Layer 8 of a small transformer language model trained on English Wikipedia (12 layers, counted from 0, width 64).
A neuron adds its activation times its output weights to the MLP's output. To switch it off is to set its activation to zero at one token and run the rest of the model.

Output weights of the MLP neurons that the questions are about. A number n stands for n times 0.0096.
n16: 5 -8 -26 31 31 4 -21 19 37 -23 11 16 13 -19 -25 14 -16 4 7 7 -21 43 0 14 -34 -21 14 38 12 11 2 -24 1 82 -17 6 15 2 -15 4 -8 11 22 60 29 -8 39 3 -7 -22 42 -12 -33 -3 17 5 -42 4 2 5 13 13 -17 24
n30: 9 -2 69 -28 38 2 19 -19 -17 56 33 -21 51 -35 -11 -9 8 -7 6 32 2 -1 10 1 14 17 -29 0 0 -88 2 66 -18 25 26 4 -21 -50 22 9 -7 13 16 -23 -4 -2 -26 -17 -31 23 6 25 32 4 14 -16 -8 -3 -6 2 -11 6 -7 -39
n43: -1 -8 -12 -2 -17 23 3 -1 9 8 -16 -49 35 35 3 -24 4 -2 14 24 11 25 -7 29 -21 6 -16 -23 -47 11 1 -24 37 -7 15 2 4 11 -34 24 -30 -60 2 70 -21 10 -27 -56 -63 21 -19 18 -14 -37 15 -1 -4 5 17 -6 40 -22 -20 -39
n51: -23 31 -8 19 12 3 0 39 0 25 -12 -37 4 -7 12 4 -1 -17 12 80 24 -61 -12 77 -53 -9 36 -8 -75 9 -19 -4 50 29 -8 -4 -33 -37 53 27 2 11 22 -22 4 15 -9 39 -33 20 -16 24 32 -3 34 22 -30 -42 35 19 -14 -9 -12 26
n53: -23 -18 27 46 -33 9 -1 42 -12 42 0 6 24 2 32 -8 -15 29 -23 34 -15 -7 10 8 20 31 -58 35 33 -69 17 -4 -39 -18 -44 30 1 3 7 3 25 64 12 -20 -33 0 -30 39 -4 -40 -1 11 -44 -1 7 23 22 14 -5 51 24 -34 16 36
n64: -36 -1 1 -17 81 27 -43 -13 -15 8 -13 42 11 -31 17 49 -33 -36 -5 31 2 -6 22 -67 29 12 -2 -17 -8 4 -35 -15 1 -9 20 -5 6 37 -21 78 7 -12 -13 -31 15 -18 -6 29 35 -42 1 45 -18 -4 -13 -1 36 28 -62 7 -29 -22 -35 1
n85: -24 17 -29 -4 54 28 17 40 23 30 39 22 -55 15 -16 10 -16 29 -5 -57 7 -7 -23 -22 10 -17 20 8 0 -43 28 6 -6 36 -36 24 29 26 -7 16 26 -8 22 0 -1 -25 32 8 -12 -28 39 -29 49 39 -2 -12 6 -12 -39 36 23 9 -14 -25
n97: 40 10 -41 21 5 3 -20 27 -64 16 17 40 -64 -17 4 -15 2 -45 -17 -26 3 40 -30 -9 -20 4 -7 26 -40 -23 11 -49 -42 -34 -17 24 29 30 33 33 14 11 -27 30 19 -15 -47 45 -6 -10 44 -27 28 0 16 -36 42 0 6 4 8 14 -42 -18
n101: 0 1 46 29 14 39 39 -29 -10 4 -47 24 -28 -14 4 51 -26 -11 -30 -77 5 -94 28 16 20 -27 -4 -80 -18 61 2 30 -28 -10 -4 -29 -65 30 30 8 -17 2 59 -16 -39 -52 26 -24 -32 32 17 -5 61 -44 24 24 -5 -11 11 15 38 23 -62 29
n112: -1 -24 -30 62 9 42 -47 -30 12 28 10 -25 -11 9 -20 -1 11 -8 -12 -15 8 -15 40 24 21 -20 6 -7 8 11 20 7 7 2 43 -16 7 -58 27 -39 -19 24 24 4 -3 45 10 -49 6 10 -10 38 -32 21 -4 -1 -44 13 -52 16 7 -25 -25 34
n122: -43 39 17 -10 -9 -14 -20 16 29 -35 -34 -12 -10 -23 -36 -5 -11 5 -46 -43 3 10 20 35 -15 14 -21 8 -7 12 -38 -38 15 -32 51 -6 29 2 64 -77 21 54 85 11 -35 -31 -47 -18 -16 15 55 -34 -8 -17 15 1 -13 26 -13 1 -23 -14 -23 -42

Each question names a token from some text and the token that comes next. It shows the activations a of the neurons there, in the order above. A number n stands for n times 5.1.

Then comes g, the gradient of the next token's log-probability with respect to the MLP's output, scaled to length 1. A neuron's effect is roughly proportional to its activation times (output weights . g). A number n stands for n times 0.0047.

" ", then "ir"
a: 0 -3 0 0 -1 2 59 0 40 -26 0
g: 4 12 -17 -15 10 6 26 -5 23 18 -20 16 -47 -2 25 37 11 -30 -42 -36 19 -10 0 12 11 -19 2 41 -3 -6 18 -37 8 39 3 19 21 -60 31 -12 1 60 -42 -32 1 5 -7 -30 36 -3 44 -4 -15 13 31 40 0 21 6 19 4 79 39 -12
Switching off which neuron hurts the next token most? n85

"P", then "l"
a: 0 -3 0 1 0 0 14 0 0 -38 0
g: 14 -45 -58 -21 -51 12 34 22 10 -20 9 -40 -8 29 -14 -43 2 7 41 -46 -17 8 -17 4 22 10 1 -31 -24 -62 17 -49 4 -14 19 10 -27 5 36 -13 -29 23 0 -22 30 19 3 -26 -16 -18 -22 17 -31 -43 -11 -31 17 -18 0 10 30 45 27 18
Which neuron, switched off, raises the next token's probability most? n112

"ony", then " to"
a: 0 14 0 0 0 0 -1 7 0 0 -10
g: 9 -47 6 -5 9 -23 -2 -12 -32 -54 -9 -25 -5 10 26 -4 -24 -9 31 -4 38 -10 9 9 28 -5 1 -29 19 3 40 25 29 26 -9 -8 -11 19 -8 0 27 -43 17 13 -3 14 -76 12 15 -55 -46 -27 41 -35 -57 -11 24 40 -15 -10 -11 -40 -27 23
Which neuron, switched off, raises the next token's probability most? n30

" This", then " ref"
a: -21 0 0 9 -15 0 10 0 0 0 16
g: -34 3 -14 16 42 35 29 -15 -16 36 8 -12 48 -16 40 1 -4 8 -64 -2 22 32 18 38 80 14 11 -18 -14 55 -9 29 -11 -3 -37 -11 -6 -17 5 6 11 2 -20 -54 26 -37 34 -9 57 -7 -11 4 21 16 16 -7 4 21 19 -3 -6 -24 2 -18
Switching off which neuron hurts the next token most? n16

"ism", then "'s"
a: -3 16 0 -6 -1 0 1 0 0 0 1
g: -19 29 9 -43 -16 -56 71 -14 -41 -34 -23 8 -15 4 13 7 11 -37 -29 20 29 -10 -10 -34 26 5 -3 24 -46 2 -19 -4 20 13 -24 -5 3 18 20 51 18 -72 -25 -3 -12 0 -5 5 7 27 -21 26 -3 45 -29 -27 26 -31 -14 -32 21 27 -14 16
Switching off which neuron hurts the next token most? n16

" oper", then "ations"
a: 0 11 0 0 -2 0 0 0 0 0 0
g: -17 11 -21 12 8 35 -20 -2 -9 9 -52 7 6 31 -6 -25 4 -3 -9 -2 -1 35 64 47 -45 41 1 6 7 13 -3 41 -12 69 13 -56 5 -42 -41 -35 -19 -24 -1 -18 26 10 4 32 1 -28 11 10 20 -59 6 8 30 -34 -23 6 -20 7 -27 -1
Switching off which neuron hurts the next token most? n30

"ary", then " state"
a: -6 7 0 -4 0 0 -14 0 0 0 -2
g: -20 -32 13 21 -15 -14 -25 1 -7 -19 -38 -7 14 -38 16 54 15 -29 0 14 43 -32 16 -11 -4 -13 -3 -32 1 33 9 0 35 20 22 -53 -14 -8 -32 -27 -19 -13 74 49 -22 -14 12 42 4 27 -20 3 25 25 42 39 0 12 -3 0 -27 -42 -41 23
Switching off which neuron hurts the next token most? n85

"s", then " of"
a: 0 5 0 0 -1 0 -16 5 1 0 0
g: -29 -12 -20 -10 11 -15 17 -24 -7 -5 -30 19 8 -1 16 -11 10 41 46 28 -24 -4 1 -17 18 25 13 68 73 10 -33 -32 41 -10 22 -1 -11 6 52 28 -11 21 -15 17 -51 -6 5 -11 -6 41 -16 11 -37 29 73 -21 0 -3 2 18 11 11 24 -32
Which neuron, switched off, raises the next token's probability most? n97

"le", then "e"
a: 0 1 0 0 0 0 -4 1 0 0 -4
g: -34 -38 27 28 -1 26 34 -1 -59 29 -15 -18 -22 27 1 -16 37 -30 -3 -8 -30 -36 -4 -19 -3 -36 28 -3 -4 -39 36 -4 48 8 30 28 30 -23 -20 -2 3 -40 22 18 -5 -6 24 -49 13 -35 37 37 41 36 -16 -33 -30 -36 -24 -9 -9 0 4 -17
Switching off which neuron hurts the next token most? n122

" pr", then "im"
a: 0 0 6 0 -12 17 1 0 2 0 0
g: 19 22 21 -8 45 -9 -13 39 2 28 5 25 46 14 15 15 0 2 -16 -18 -81 -6 -29 43 17 7 -14 23 32 -38 10 -22 -25 -8 33 -66 14 -10 29 2 -7 54 -43 -33 -1 -46 -7 -19 9 38 4 9 -4 27 -25 -18 21 2 -22 -24 25 7 8 -29
Switching off which neuron hurts the next token most? n64

" ", then "ill"
a: 0 -13 0 -2 -2 4 74 0 10 -61 0
g: -24 10 5 -11 4 4 14 -15 -7 43 -30 25 -67 -23 39 -27 12 35 11 -11 28 11 39 -26 42 4 -34 8 -6 10 4 -9 -7 45 -30 31 -35 -18 23 -12 -28 29 -56 -29 -9 24 8 15 17 -11 17 -27 21 -6 -19 -18 16 46 -44 -13 -34 61 -8 25
Switching off which neuron hurts the next token most? n85

" the", then " pol"
a: 0 0 0 36 5 0 -1 0 0 -3 17
g: -50 -53 3 27 -37 36 19 11 9 -4 -5 0 6 -18 30 13 -1 -55 -41 53 22 -7 26 -14 25 9 -13 2 21 19 1 -14 8 -16 -44 29 13 62 45 -73 -11 -18 38 3 -2 -21 32 -21 31 -22 17 -12 -17 15 19 9 -14 11 0 -9 4 -4 6 -45
Which two neurons, each switched off alone, lower its probability most, in order? n122, n53

"emb", then "ly"
a: 0 0 0 -1 0 0 0 8 0 3 -7
g: -32 -27 -4 28 28 -3 22 -36 9 -16 -4 -42 46 -24 -17 35 -15 11 46 -25 -40 -7 -23 -30 -52 -35 -31 32 4 29 -2 -10 -11 7 5 -22 -31 -36 -15 -29 -5 12 38 35 22 21 -27 15 -17 12 -51 48 -11 1 -45 41 -16 19 33 8 -7 10 -9 26
Switching off which neuron hurts the next token most? n112